Layer 9 of a small transformer language model trained on English Wikipedia (12 layers, counted from 0, width 128).
A neuron's activation on a vector x is SiLU(gate . x) times (in . x), where the dot is the dot product.
The model reads these tokens: " acc" "uses" " Jane" " of" " the" " the" "ft" " until" " N" "ig" "el" " claims" " respons" "ibility" "." " Ang" "ry" " at" " the" " f" "al" "se"

The vector x that enters this layer's MLP at each token. A number n stands for n times 0.069.
0 " acc": -42 -19 -1 -6 -6 -13 16 6 -6 -21 5 -13 -31 -17 41 -9 -11 -1 -34 23 1 28 45 0 -13 14 26 11 -14 -21 3 -8 -5 -19 -14 -10 -36 -10 -4 2 6 16 14 -12 -3 13 5 -3 18 -47 8 12 -21 -13 -2 6 12 18 13 -5 -6 10 14 -25 17 -8 2 3 -2 10 -24 -11 -15 1 -6 5 -2 -23 -12 -2 -19 -16 26 5 13 2 14 3 32 -10 -19 -14 10 -3 11 0 0 17 13 5 2 -51 32 46 -13 11 -23 -1 17 2 -15 1 -5 6 9 -4 8 0 -1 -2 -10 -10 43 9 30 -8 -8 -4
1 "uses": 0 -57 8 -2 -11 -12 -4 -4 -13 22 2 2 10 3 52 13 3 -5 -4 28 9 30 2 18 -18 22 16 40 -6 -19 4 10 -12 10 -19 -4 -10 -9 -9 -7 -15 -22 6 -37 -23 8 14 11 12 -23 36 7 11 -17 24 -18 30 12 5 7 -8 10 3 -13 -12 22 -11 7 -23 -4 -7 -9 0 -11 -4 -15 -8 -18 -15 8 -21 -16 -19 13 2 -21 18 5 25 11 -12 -5 19 5 -3 23 -26 3 17 -8 14 -32 15 19 1 4 -1 -25 -7 -4 -25 18 -3 2 24 6 7 -3 4 -29 -6 -22 21 10 -16 -36 3 17
2 " Jane": -10 -5 -12 12 -11 -54 12 13 -25 12 9 3 13 9 68 12 6 8 26 4 2 -2 10 3 -5 -4 -25 16 1 -29 10 -12 -3 15 1 18 7 -26 7 -32 4 -19 6 -15 1 4 6 -6 4 -18 -32 4 -8 -28 12 -21 18 9 -1 5 10 5 16 -13 -19 -14 9 -39 -25 -18 -13 -36 -13 8 0 10 -15 5 -3 -1 -13 -22 -13 -30 0 -17 27 3 13 -3 16 -16 5 6 31 -11 26 24 8 17 -11 23 12 -8 -7 -8 -17 4 -37 17 -28 6 18 -12 20 16 -3 -5 -6 -12 0 2 1 19 0 -20 -6 -1
3 " of": -21 -58 -2 3 4 -11 11 32 -12 5 -12 -4 2 -16 86 -1 -2 9 15 -2 8 0 9 24 -1 17 2 17 5 -6 16 0 -1 0 25 -2 -18 -6 0 31 0 -7 3 -17 -10 -1 -3 5 16 -7 1 24 -7 -9 5 -19 -10 -1 6 -6 -9 -4 -8 -8 5 14 3 -13 0 -11 -17 2 -11 -15 17 19 2 5 -21 -9 4 -23 -8 32 -2 -13 24 -9 4 -5 -9 -8 22 2 9 4 0 16 4 20 11 -7 8 21 -18 7 -11 -11 -5 -15 -29 -18 -23 -12 13 -3 4 13 21 -7 -18 6 10 33 14 -29 -17 -13
4 " the": -21 -94 3 18 11 -19 -3 36 -1 3 -6 2 -16 -8 66 4 -5 12 2 7 13 -3 19 10 -6 2 2 8 10 1 17 18 -12 -8 8 -3 -1 -8 -8 20 -4 2 6 -11 -6 -3 -5 15 1 -9 -7 15 -10 -17 -29 -1 -12 4 18 8 -5 10 -4 -7 12 -11 13 2 4 -13 -22 1 9 -8 29 4 -6 2 -11 0 -4 -26 8 6 0 -8 45 8 -1 1 -10 -3 10 -12 2 -2 1 16 -6 18 1 -2 11 18 3 -3 -2 -23 15 -15 -19 -1 -4 -10 10 13 7 -1 -13 -14 -8 -4 4 11 8 -44 -3 0
5 " the": -10 -82 5 8 1 -8 -3 20 -4 -13 2 8 0 -17 54 -12 -11 5 3 14 8 -11 34 -2 9 5 1 16 25 -21 -3 21 -7 -9 -3 -8 7 -9 -14 22 -11 2 9 -2 -5 -6 -13 25 -15 2 -14 19 -16 -19 -26 38 1 -1 20 5 -24 5 5 -7 19 -17 11 1 -9 -1 -18 9 14 -12 23 -2 -24 0 11 -3 -6 -9 12 0 -12 -1 38 10 -2 15 -19 5 15 -4 9 4 16 18 -5 0 -17 -16 16 2 19 -3 5 -18 28 -19 -3 2 20 1 -8 14 3 -14 15 -18 -1 -5 11 -1 -3 -53 8 12
6 "ft": -8 -19 24 -3 -13 -28 12 4 5 21 1 6 5 21 40 -3 9 -22 3 2 -1 35 11 37 10 21 19 0 24 -35 2 -3 6 44 7 -7 21 -3 -6 5 -11 4 -25 6 3 19 2 17 4 -23 21 28 8 -14 19 -3 18 -29 22 38 -21 19 -1 -18 -9 11 -20 -6 -9 -33 26 12 -4 0 -2 5 1 5 -13 14 -7 21 4 18 13 28 0 28 9 10 21 -12 3 -7 42 11 -5 -12 -12 7 -3 -21 9 16 11 20 18 -4 -19 21 -10 13 -7 8 -8 39 3 -23 -21 2 6 -21 24 4 -3 0 4 4
7 " until": -25 -53 1 -7 -19 -18 22 -3 -14 -1 0 5 -7 -14 80 -6 19 -2 5 -7 -11 25 9 28 -3 26 17 0 -1 -12 20 -6 -27 -15 9 2 -4 -12 1 20 -2 5 4 -27 -20 21 11 -1 10 9 -5 24 -19 -12 1 -22 -11 14 9 9 -4 -6 9 0 9 19 -24 -3 -3 1 -11 13 -25 -1 -12 13 -14 -6 -20 10 4 -29 1 -1 0 -6 31 -24 2 -10 -5 -8 3 0 19 11 12 10 4 3 11 -17 32 14 -1 3 -14 -13 2 5 -19 21 -20 -4 14 -14 10 -5 1 -20 -19 -4 7 23 9 -11 -1 -12
8 " N": 5 -15 -8 -13 -19 -24 1 14 -13 -1 -10 -31 1 -9 17 -3 7 12 28 9 3 0 21 10 10 25 5 -7 -8 -15 38 -1 5 -31 -3 1 14 -19 2 21 5 -17 -17 -22 -3 6 0 -6 -14 30 -15 11 -2 -13 2 5 38 28 -2 16 -15 13 12 13 -28 12 -6 -23 -18 18 -27 -51 22 -17 2 15 11 -13 -6 -3 -22 -11 13 -8 7 -9 40 -1 -13 -8 14 -12 14 -12 56 -15 -5 16 4 -20 3 2 -10 -7 -8 -15 -18 17 -17 7 9 4 18 2 35 6 -4 -48 21 8 -34 14 2 -22 10 -14 6 1
9 "ig": -13 -2 7 -36 -13 -8 1 33 19 -5 -8 18 -3 10 -4 -10 -17 -8 22 7 9 -26 3 8 0 25 -27 -2 5 5 5 9 7 -19 29 18 -24 -23 11 7 0 -18 -32 4 -22 3 -16 37 -18 24 11 -3 -33 23 -6 -29 57 2 21 -12 8 31 -6 -8 -7 10 27 14 -47 3 15 -20 -20 -20 4 5 13 -38 25 -27 -13 -7 27 -13 3 5 5 -2 33 -3 17 -5 -5 -3 37 -1 10 12 6 -5 -2 -8 9 -12 -4 -52 -19 4 -22 -3 8 5 10 14 12 -11 2 9 -11 -2 -1 17 -9 -16 -3 -18 -10 -10
10 "el": -14 -11 -19 16 14 2 13 9 16 -6 -16 3 12 2 16 1 6 -4 13 0 9 7 -12 -2 6 -7 -22 -3 -12 -24 5 -22 18 -9 52 20 -8 -10 -12 -31 -20 2 -20 0 15 -21 14 28 9 -8 -12 6 -7 -8 -15 -2 -16 30 1 15 20 14 -16 -23 -18 18 16 -2 -53 -5 7 -14 -18 -8 -9 31 -9 9 13 -13 30 -13 -9 -14 -4 7 -17 -17 20 8 17 -17 -7 -17 49 2 -7 19 5 13 -23 5 -15 19 -8 -5 12 -8 -64 -27 -15 31 -2 -12 -15 -15 29 2 -23 0 -7 -3 7 26 -27 -4 -7 -10
11 " claims": -4 -33 -17 5 -12 3 7 -7 16 6 1 1 16 -17 65 -5 18 2 -17 -3 -3 31 5 6 -6 13 37 5 14 -19 15 -6 -5 20 7 -11 5 2 0 4 -6 -21 5 -28 -18 7 21 -5 12 -19 25 7 7 1 28 -11 21 17 14 31 -8 -7 8 -1 -23 17 10 27 4 -13 -7 5 -7 -14 -24 27 3 -9 -14 10 12 -27 -13 -11 -21 -1 8 -8 -6 20 -14 -10 34 20 11 3 -7 18 20 4 13 -26 -15 15 2 27 1 -29 -37 -15 -35 -11 6 3 21 10 27 -4 -22 -19 1 -6 21 2 -11 -33 19 9
12 " respons": 13 -28 -9 -2 -26 1 17 16 -17 1 -8 -15 5 13 3 6 11 -17 -4 21 8 26 2 -31 -17 19 1 16 0 -22 9 -12 -25 -10 -6 7 -1 6 6 11 -8 -39 -6 -18 -12 9 9 -23 -1 -9 34 -12 24 4 41 12 38 -6 -1 16 -17 7 -8 -15 -33 -11 1 33 -31 -9 -16 0 -13 9 7 -1 -7 4 7 11 -10 -16 -3 -27 -10 12 -4 1 15 -4 -16 7 5 6 22 -14 -5 44 17 22 24 -38 -17 -17 16 18 -34 -5 23 15 -9 3 -2 0 21 6 6 -18 11 -15 -25 24 -13 4 -20 -32 30 42
13 "ibility": -3 -38 14 -21 -14 -21 34 15 -32 25 1 10 -18 14 16 12 12 -14 -10 8 -1 28 -19 -7 1 18 -14 25 -6 18 3 -18 -15 0 -11 1 -12 -13 11 -21 12 -26 -11 -16 -8 9 -8 -4 5 -10 37 -29 15 16 48 -11 7 0 -8 29 -6 16 -7 8 6 10 -6 6 -16 -20 17 -14 12 11 -17 18 -21 -32 -3 27 13 -16 20 5 9 15 -21 24 21 -5 3 -24 -3 -2 -2 17 -9 17 4 20 20 -3 -24 -5 32 16 -5 -17 -14 -2 -34 -5 12 21 41 8 -9 -29 -33 -5 5 -11 4 23 -30 -28 19 13
14 ".": -42 -45 10 -2 -2 -10 12 -3 -13 -19 -9 12 -13 -10 70 -6 -7 3 -3 17 14 23 17 15 -6 13 15 10 -18 -16 6 -2 -8 -12 -20 1 -15 -7 -4 2 -1 -1 11 -9 4 10 -7 -2 29 -24 -1 18 -17 -13 -12 -10 6 15 10 16 3 -5 21 -20 18 -9 4 11 -1 6 -8 -1 -21 1 -12 -12 3 -28 -23 7 1 -18 11 -13 1 6 52 -21 30 -10 2 -9 3 4 1 -5 -18 24 2 1 7 -30 26 32 4 -7 -27 1 7 4 -26 6 4 -1 7 -2 10 2 16 -15 -23 -18 27 12 10 -16 1 -9
15 " Ang": -35 7 -21 7 -16 -17 -8 -13 9 14 3 17 3 -6 35 -11 -8 20 39 -4 3 4 21 3 11 12 5 -23 19 -11 12 5 -12 -6 -1 19 -13 -27 16 2 3 -44 16 10 0 -5 12 -3 9 17 7 26 -31 -13 -16 8 28 -10 -1 7 1 21 20 -1 -20 10 17 -2 -14 -11 -56 -35 -10 -6 4 -11 11 22 2 -3 -10 -26 28 -14 -21 -2 12 13 12 7 23 -10 -14 -5 22 4 -11 -2 19 18 -8 -3 25 -38 -31 -19 -32 15 -27 -10 -1 2 16 17 7 -11 1 -14 3 -30 2 18 8 -27 -1 20 5 -8
16 "ry": -1 -20 -17 10 -11 -5 12 -17 0 1 16 33 21 -9 35 10 -5 -27 20 -12 3 10 -15 36 3 -14 -24 0 -12 -44 -15 9 7 7 -15 37 17 -25 -4 -17 -6 -25 -10 0 4 0 7 -3 16 22 10 -18 22 13 -4 -23 16 -9 -15 10 1 19 -11 -18 -9 5 11 -15 -27 13 18 -28 -13 -9 -15 14 -4 -22 -19 -29 37 -7 4 -64 7 -6 4 -8 3 -1 -5 -17 11 -11 10 31 -13 -3 20 9 -13 16 -7 17 -10 15 14 7 -41 -15 -12 14 -3 -21 -2 5 12 -28 -21 -12 8 1 30 19 -4 -28 23 8
17 " at": -17 -51 -4 -8 1 -8 5 3 7 11 -1 -6 -1 -9 81 -14 26 -4 20 -3 -3 19 18 36 -13 14 -3 -14 4 -17 -5 1 15 15 7 8 -7 9 -28 14 -9 -11 32 -2 -13 7 7 -17 -4 9 26 10 -23 -16 7 3 2 -11 3 -5 6 -15 -2 2 -3 20 -9 -7 -5 -10 -4 -1 -19 -10 18 12 16 4 -6 2 -3 -17 -2 15 -19 -18 28 -8 -2 -4 13 -11 33 10 -3 13 2 3 14 6 9 1 17 6 4 8 -24 -1 -9 -9 6 -7 -13 -5 17 -9 6 3 26 -20 -42 12 -7 14 0 -46 -28 -17
18 " the": -15 -87 15 29 10 -9 4 11 3 8 -9 -7 -16 -14 41 -23 17 -4 -11 -1 -2 5 14 8 -36 -4 -4 -21 -4 -4 3 11 14 2 -8 8 -4 6 -6 7 -21 -3 6 -4 -15 6 9 10 -3 10 0 15 5 -1 -20 0 -31 -22 18 15 -6 -4 -4 -17 7 10 14 5 6 -10 -4 -3 3 -18 39 8 -2 4 -13 14 6 -8 28 30 12 -5 47 9 1 -2 -2 5 18 -5 -15 -5 -10 3 -10 26 -14 -6 -4 -3 11 -4 -18 -11 -16 -19 -8 14 -15 -18 8 21 2 -7 -37 -3 -22 -7 6 17 1 -41 -18 -13
19 " f": -1 -10 16 14 -21 -6 -16 9 -1 -16 -15 -18 -6 -12 3 -17 1 -15 21 -4 6 10 -3 4 -1 51 27 -6 15 -23 26 2 22 3 -14 0 -2 6 -9 -29 -3 23 -26 13 20 -15 -12 -9 -13 -10 -1 34 22 7 6 -8 -10 -4 16 20 -31 -7 -1 18 -15 29 10 -9 14 43 -6 -11 -7 -26 23 -3 -26 0 5 26 9 -1 41 2 -29 1 -6 -15 -1 30 19 4 18 2 20 -3 -10 -4 -7 -7 -15 -24 5 -6 -18 27 -1 -56 -30 19 -15 -9 19 -6 17 33 -14 13 -20 -5 21 -2 -1 -15 -10 -30 33 -8
20 "al": -18 -24 -12 3 -8 40 5 7 0 -50 -19 -2 9 -18 6 -35 -3 -30 3 -12 -3 14 18 22 -24 9 20 -4 3 -21 -20 2 2 -12 6 -7 -3 -20 34 11 5 -32 -13 10 -20 -36 -8 3 -32 -22 -10 40 2 3 -1 14 18 5 -5 -5 3 -1 -24 15 -6 -3 -1 -9 -2 12 28 3 4 -4 7 -36 -11 38 8 -7 5 -2 2 8 -16 -9 -21 6 46 -7 16 -7 -3 -8 6 16 -15 4 -1 6 9 -23 -6 -5 -3 -26 0 -24 2 7 21 18 -23 -6 -10 -26 25 -17 23 -33 22 0 -7 -14 -13 -45 25 14
21 "se": -38 -42 -10 34 0 -2 5 11 -17 8 -10 -11 0 -3 42 -1 -5 -17 15 5 -1 46 19 40 -8 -2 19 13 -6 11 7 13 8 34 0 10 16 -16 0 -32 -4 -14 -15 -9 -9 23 5 -1 -28 -8 -4 2 10 14 -3 0 -21 17 -5 21 -19 -3 -22 -15 1 11 -10 -18 -10 -22 15 3 16 -3 -2 -13 -18 -5 3 24 6 -7 19 15 11 -5 -31 18 12 5 -10 -25 24 7 4 23 -12 -14 -1 10 -6 22 -27 -18 -7 12 -4 -20 -30 -8 -24 -8 -8 -21 15 -3 0 -2 -72 -19 -5 -2 22 13 -15 -23 -1 2

Each question shows the input weights of one neuron of the MLP. A number n stands for n times 0.0066.

n135 gate: -28 6 -14 -2 24 -18 4 31 -14 -1 -26 1 8 -18 12 -9 -13 -7 -29 15 -15 20 -3 -40 -2 -7 18 -17 -11 9 17 -17 -2 12 0 -2 3 -37 9 14 2 9 -36 -9 -14 -7 -18 15 -5 1 -22 -29 -24 12 5 -8 3 -14 -15 -10 0 8 -26 20 -5 5 5 -7 -29 -7 -14 -22 -12 1 23 0 19 -3 -27 -30 -13 16 18 28 12 25 1 -13 -2 30 -26 1 23 10 -6 16 30 15 6 -6 43 48 16 9 -2 -2 -8 -9 18 17 38 1 12 12 -37 -6 -12 30 -1 -16 -26 -17 25 -3 20 33 -29 5
n135 in: -35 -5 -14 -30 -19 -22 -5 -7 -20 -19 -9 12 1 -29 -26 -2 21 -7 14 25 -5 -28 19 5 7 6 5 -15 8 -25 -28 -27 13 -6 -36 -17 -17 10 -2 -2 1 25 6 15 -15 -2 14 -9 28 17 -14 -15 18 -39 24 -12 23 -8 8 8 22 -7 36 20 -7 23 37 16 -24 1 -18 18 -22 15 -29 -33 -11 17 19 -1 6 -14 22 23 -9 29 1 30 -7 3 -28 -3 8 -13 -5 -7 -25 34 13 -1 -26 -9 5 8 23 6 1 0 -17 -10 1 -9 -15 13 -5 21 29 41 -19 5 -34 -30 -11 -22 25 30 34 -36
On which token does it fire most? 0 " acc"

n354 gate: 3 -35 -36 -28 4 -24 4 16 -27 -27 -13 36 29 3 20 9 -7 -6 -25 7 21 -21 12 7 -3 25 4 -22 6 9 -6 -10 36 33 -30 -1 -11 19 -14 13 3 1 34 12 21 1 -9 -1 16 -5 3 -10 5 -10 1 -9 5 -47 9 1 2 -2 6 33 8 -19 -14 36 -9 -34 -13 -5 12 9 -11 8 1 2 -14 26 1 -28 -13 33 -18 -2 -17 -2 -15 6 10 26 10 -25 9 -29 23 -18 13 -6 4 36 12 -3 -20 17 -8 22 -7 -8 40 10 -15 23 -15 -11 -20 -3 -22 -9 -6 -20 -12 -7 10 -9 -37 26
n354 in: -9 -19 -23 -19 -5 -21 -15 -15 -12 12 -14 24 2 4 -1 -1 -17 -13 -6 53 9 -9 12 45 2 -4 -3 -18 -8 -15 30 -1 -14 -1 0 7 9 41 8 22 0 -17 16 21 20 12 3 4 15 1 -6 26 -15 -1 3 8 38 -34 1 -19 -7 12 0 24 26 28 -35 1 14 -11 8 7 11 -22 -16 17 -9 -2 12 0 -12 -2 -26 -5 -37 -2 34 53 22 5 -1 -44 0 14 -9 -2 22 4 -6 1 -15 24 5 -32 -2 17 -16 -2 -11 -42 -1 -22 -37 10 1 -4 -8 3 12 -18 28 23 -15 -2 9 -22 5 17
On which token does it fire most? 17 " at"

n346 gate: -14 14 16 10 -25 -8 -14 -1 3 25 -25 -3 5 -27 -4 28 10 34 -22 4 41 -2 0 -13 1 -24 5 -31 -2 -16 -9 -4 -12 -34 6 -24 -19 28 27 33 4 28 29 9 6 13 29 30 4 23 28 8 14 -16 1 -6 -8 1 2 -4 17 -12 -1 -4 4 -18 15 -8 -7 -12 -15 32 2 -1 -23 -1 22 -27 -22 13 -35 -11 -19 -1 22 -22 6 3 -3 27 11 13 21 -3 23 -9 14 13 2 19 -26 -4 -35 -6 -9 -10 11 -8 -1 -11 8 12 36 -24 -34 -12 -7 -8 26 17 18 14 38 -8 6 -1 2 -7
n346 in: -21 3 15 -17 25 -35 -25 -21 -6 -15 -3 5 21 -15 8 34 -7 2 -6 -26 29 7 20 27 -18 11 -18 18 -3 1 -6 25 -17 17 -6 -24 -14 14 5 -16 25 -4 -21 -25 18 -13 11 23 14 9 20 -37 -9 29 23 23 12 -12 -16 22 13 -36 -13 -39 19 -20 7 -14 -54 -3 -9 27 -36 22 -18 -17 -3 -40 -6 -8 -8 -4 -42 -8 18 -3 0 -16 8 3 -18 -4 5 6 28 -21 -5 3 -20 41 19 -2 -9 -24 -4 -6 -22 -4 -10 16 -28 -5 4 15 11 -29 14 -5 -7 -8 13 -23 -22 -9 23 6 29 29
On which token does it fire most? 0 " acc"

n427 gate: 22 50 -45 -19 24 -3 10 2 13 14 21 -23 14 -22 12 -12 1 -16 -29 13 4 -1 -10 -6 34 -10 6 -12 25 -37 -40 -4 -15 51 -13 -34 5 11 -27 -12 3 -11 -18 -7 20 -7 1 -5 30 -10 -5 9 10 23 -20 -16 -30 -1 -23 -8 -22 6 7 17 5 1 -22 10 -20 -23 -1 -7 -21 -33 -6 17 5 10 -8 -2 7 -25 33 9 -19 -11 26 -2 2 -11 -8 3 28 -28 -27 -43 -28 18 11 1 -10 4 0 1 -24 1 3 -11 -6 -37 32 -19 1 -26 14 -7 -5 -14 -5 20 -2 5 -33 10 22 -13 3 -3
n427 in: 22 6 7 18 -7 21 3 -2 -26 10 13 -11 -16 -7 -14 7 -7 -11 23 16 11 -19 3 14 -5 -16 8 -13 -14 -1 10 -26 10 -3 7 3 36 -9 3 -42 7 -7 -38 6 17 22 -35 16 24 15 -27 12 34 -15 1 -30 -9 -12 5 12 3 33 -5 -20 -23 26 -4 -13 -9 18 1 7 37 1 5 3 13 -30 -19 9 -33 4 -6 -9 5 33 14 -6 2 -13 -3 -1 2 7 17 -2 -28 26 -14 17 47 12 -10 -32 4 5 -49 42 11 -38 -22 36 -14 -9 0 30 -15 12 27 -15 -7 1 -1 50 -34 6 -9 15
On which token does it fire most, and how strongly? 16 "ry", at about 2.3

n230 gate: -12 -26 17 19 3 18 1 54 -9 16 5 -24 -25 17 11 -3 1 11 6 -9 -16 21 26 -22 28 18 -38 13 -7 26 -2 30 -1 5 -2 -18 22 -10 -17 12 6 17 -8 -14 -7 -23 13 -10 -6 -16 -11 23 -5 -29 4 17 5 25 0 10 -20 20 -1 2 -9 -21 -18 -6 -4 -17 -10 11 -14 13 9 7 -1 -5 16 -15 -4 -5 22 -18 2 14 -2 6 -34 -2 5 -34 -8 -5 -32 25 6 26 -10 32 11 28 11 17 -21 1 -27 -8 -8 3 -7 -15 -19 -37 11 14 7 -25 0 27 -16 32 -2 -4 2 -7 -8 -9
n230 in: -4 -14 10 3 -10 3 -18 -5 -37 11 -16 -6 11 -9 14 -3 32 6 -13 19 10 -25 -10 17 -23 -9 7 -10 17 -24 -7 20 9 -22 4 21 -24 -28 11 25 -2 -11 6 -5 -16 1 14 32 -5 0 8 -7 8 6 -23 -34 -25 15 22 -5 5 21 -11 -16 2 6 20 8 -2 1 4 24 6 -13 13 -13 -1 25 -2 46 22 11 -2 9 23 2 27 -17 -37 21 16 -19 -48 -34 -28 15 -21 -3 0 -3 -26 13 -36 1 2 13 9 10 17 -31 3 -30 10 10 12 26 -4 -17 -26 15 1 10 -32 -3 -7 -14 8 -54
On which token does it fire most? 4 " the"

n19 gate: 5 -6 20 9 -5 -1 9 13 -23 -2 -8 -12 -14 0 11 45 0 -3 -9 28 13 7 4 6 10 28 -18 -19 3 -16 -3 -35 35 -18 -21 19 -4 17 43 26 27 -26 -7 20 -25 -15 18 -13 7 14 -4 -5 16 -3 0 -5 -1 -4 15 -8 -17 -10 -10 -23 -14 -19 36 0 -22 26 12 -9 10 5 -20 -9 15 9 -10 14 -9 -6 -15 -27 8 -18 -4 -8 -6 10 -5 -6 -14 -2 0 -7 -5 -5 -15 -1 5 -32 -11 -5 15 26 -1 -20 -17 -14 10 39 -1 36 -3 16 23 -16 5 17 2 -19 -20 -4 9 -14 30 -9
n19 in: 3 17 -2 -14 -12 15 11 -21 6 -43 1 -19 -9 -23 -7 20 -24 -23 5 -14 -26 7 17 6 -7 1 -5 -23 1 -12 -16 -5 -1 23 -37 -17 17 14 -4 27 -8 -2 2 -26 -22 -16 37 1 11 2 -21 -8 31 -11 -10 14 3 -24 34 7 -27 -22 3 -27 11 11 10 -16 10 1 14 -4 16 2 -3 8 -3 -20 -11 21 34 -13 -3 -6 -7 -19 -14 -17 13 -11 -1 -46 -8 12 -18 -24 6 12 14 -20 2 -27 -27 -14 -5 41 -2 15 -14 -7 3 33 4 -4 -9 35 40 10 -3 3 20 10 -31 -29 -5 14 19 24
On which token does it fire most? 12 " respons"

n450 gate: -15 4 25 -13 -17 13 -43 10 -5 9 1 14 20 -34 4 -13 -30 38 -8 -2 -11 10 6 -12 -5 6 1 2 14 42 27 -16 -3 9 24 13 -7 -17 3 11 -18 -5 26 -9 -14 21 -18 12 -39 -1 -9 -20 3 11 -26 -23 14 -5 7 14 4 9 -4 7 -12 3 -20 2 14 26 -23 -8 7 -12 -18 -6 -9 -11 22 0 -6 42 -10 -1 -5 -24 -19 -6 7 7 -8 -2 11 12 1 11 39 -3 28 -23 -13 -45 1 -5 -12 9 -5 18 3 -18 -10 -11 5 39 -4 -14 13 13 3 -37 -12 1 21 -19 22 2 19 -20
n450 in: -4 17 -8 15 2 7 32 20 -40 -21 30 -20 -3 -5 40 -20 11 -4 38 1 -20 14 24 39 -13 1 3 0 2 29 7 -17 31 13 33 15 -2 33 5 -33 -36 -8 -5 16 27 -14 1 -7 -5 -8 4 -19 16 -7 18 -12 -14 42 -3 15 -17 -12 -27 40 -10 -24 -1 -11 -9 14 -7 4 11 3 -1 -4 23 -6 3 20 3 -24 -9 14 29 1 22 -23 12 9 4 -1 0 -33 23 5 -5 1 2 11 3 -4 -6 -14 -5 43 11 9 -3 -19 -45 -4 21 1 -24 20 4 -31 -7 -8 14 -4 5 -28 -5 26 -13 2
On which token does it fire most, and how strongly? 11 " claims", at about 2.7

n113 gate: 0 3 -13 24 26 -12 -4 18 -11 32 -1 22 17 -21 -12 3 24 0 -30 -4 -5 11 -3 -8 4 -22 8 14 -4 1 0 17 -20 13 -34 -12 -18 37 -11 -7 -25 -1 -4 11 1 -5 -12 -14 13 18 33 -7 7 -26 -11 8 3 13 28 7 -9 11 -5 1 14 -5 -22 -4 6 3 12 -33 32 13 15 21 14 26 3 -3 18 21 -6 12 6 -8 14 5 38 -18 0 -13 1 6 4 -22 9 7 -24 -4 6 -7 13 -5 2 -34 -6 -23 6 -39 -21 -4 38 2 -29 -6 -23 8 -14 8 -22 -35 -8 -25 5 4 -7 25
n113 in: 27 4 7 3 -36 -21 -16 8 1 11 -5 1 2 13 23 11 -3 39 -16 16 -1 -38 17 -21 -28 29 11 3 8 -3 2 3 7 -19 -7 38 35 -2 17 23 3 -5 26 -21 -4 14 4 -18 13 10 -2 -17 -18 24 -26 10 -15 -15 4 -1 25 -20 1 36 -6 -32 19 2 4 36 -13 12 8 2 10 3 1 -25 -4 23 6 4 13 -1 -37 8 -21 17 32 20 -9 18 7 21 -15 39 -4 10 -5 -24 -1 -24 17 -23 -12 19 -15 -18 -12 13 13 -3 -7 7 9 16 -5 -23 10 7 -2 3 -35 8 -18 -6 2 9
On which token does it fire most? 5 " the"

n415 gate: 12 16 16 27 -3 2 10 -24 -2 35 7 7 -33 -17 -19 -2 25 -4 -29 -10 8 12 11 -15 19 28 1 8 32 -20 -16 4 -10 9 -17 10 -12 15 -21 -5 -19 24 18 19 -22 5 36 -12 21 -4 -11 1 17 37 1 0 8 -3 -25 4 24 24 15 1 26 13 6 1 -22 15 29 19 -29 -1 5 -5 -1 -19 36 -16 -15 5 -26 -46 36 8 26 37 0 -22 -3 -37 25 -9 -8 -19 16 -1 -3 18 -4 -9 -9 -9 23 22 29 -35 -3 -17 25 21 13 2 -12 23 -28 6 -13 7 -26 -5 -37 17 -2 -14 10 -13
n415 in: 4 -18 20 -12 13 11 26 -16 11 19 -23 -26 24 -4 5 -35 33 2 -10 1 10 30 11 -40 -8 6 -7 -16 -12 10 -52 15 -4 -22 -9 5 -26 13 -15 3 19 -17 -2 -3 7 13 -9 -10 21 -14 -7 -23 -11 30 -4 13 16 0 13 -18 20 -17 -4 4 -32 -20 30 -41 3 -38 13 5 -18 -2 -19 -9 34 -19 1 16 9 -2 8 -21 13 -20 -19 8 15 3 -3 26 -1 -10 5 -25 -9 4 -11 8 -18 -13 10 -1 24 -8 -16 8 3 -25 4 -5 13 10 35 3 -1 -51 12 -6 -3 13 18 -3 25 59 -6 -15
On which token does it fire most? 13 "ibility"

n439 gate: 6 -11 -10 -26 -23 30 -9 27 23 6 21 -10 -12 33 -10 8 -25 22 -13 24 -17 -4 7 -10 -14 -2 -12 -31 10 4 -29 -27 -11 -1 15 5 -2 -30 25 5 32 -3 20 -5 -5 -7 -20 10 -14 15 2 0 25 15 18 4 34 -35 6 15 -40 17 -27 4 -15 -17 -6 16 16 9 31 -18 13 -9 4 -15 -1 -15 3 -4 13 -14 -8 23 -14 -7 24 -8 -16 -21 11 20 -24 -6 17 -20 4 14 3 2 -23 22 15 8 -1 9 -22 -7 -6 0 4 14 -9 -10 17 -21 13 -30 -13 -15 3 -27 4 -79 -23 -17 18 -14
n439 in: 6 23 -10 -25 31 17 7 -32 -2 -31 2 -36 5 -28 19 13 15 7 -5 13 -38 17 15 -14 20 26 -13 4 -7 -17 -4 13 19 -24 -18 3 -11 -10 58 6 -7 7 -9 -12 11 35 -12 -34 -25 27 10 9 14 -18 5 -25 30 -10 12 -24 7 7 -2 43 3 20 9 6 37 -2 1 3 24 -8 9 -30 -6 4 17 22 -3 -31 -2 -3 -36 15 7 0 8 -24 43 -6 -26 12 15 -8 1 13 14 21 21 23 -14 -13 24 11 -28 7 -17 24 7 -21 15 14 -11 35 18 -13 -8 12 8 -1 9 11 2 -5 27 -28
On which token does it fire most? 8 " N"

n29 gate: -16 16 3 32 -3 14 -15 -29 -9 -3 19 -24 -4 -25 3 -11 37 -7 -6 8 -19 38 -14 9 3 -6 -14 21 -19 -25 -7 31 -6 13 -8 23 -31 -14 -14 3 7 -6 19 -23 6 14 -11 6 -13 23 -3 23 -16 9 39 -4 -2 -13 -8 -8 15 3 5 17 -20 -18 -10 16 4 15 44 -12 -11 -2 -31 9 4 -2 -8 -12 13 -6 -19 -7 17 -3 0 19 -18 16 -5 0 18 3 -1 25 -1 0 20 9 9 -3 -6 16 -47 -6 10 13 -7 -4 -19 -3 19 -29 7 34 -9 14 -1 1 -7 20 -10 -28 4 66 5 24
n29 in: -40 15 18 33 -21 26 1 -10 -14 21 31 9 -5 -8 -16 8 1 9 -4 16 0 1 15 -19 -11 -29 -30 32 -3 -41 17 2 -9 -24 -2 5 -27 -4 -11 22 -7 -16 -14 -31 -11 -21 6 -54 -13 -17 -19 1 25 3 8 -18 -4 26 -18 21 -18 4 -26 -27 -17 -15 -3 4 -33 10 12 -11 -13 24 -3 23 3 14 -13 -33 -13 -17 -3 14 -1 20 3 40 -18 9 -13 -2 -32 -1 -30 -16 2 7 -11 -10 -12 -1 -5 -15 7 -9 22 -15 8 -19 -24 -20 14 7 1 35 12 -27 -11 -4 -7 -7 -5 -15 37 33 -8 -7
On which token does it fire most, and how strongly? 16 "ry", at about 2.1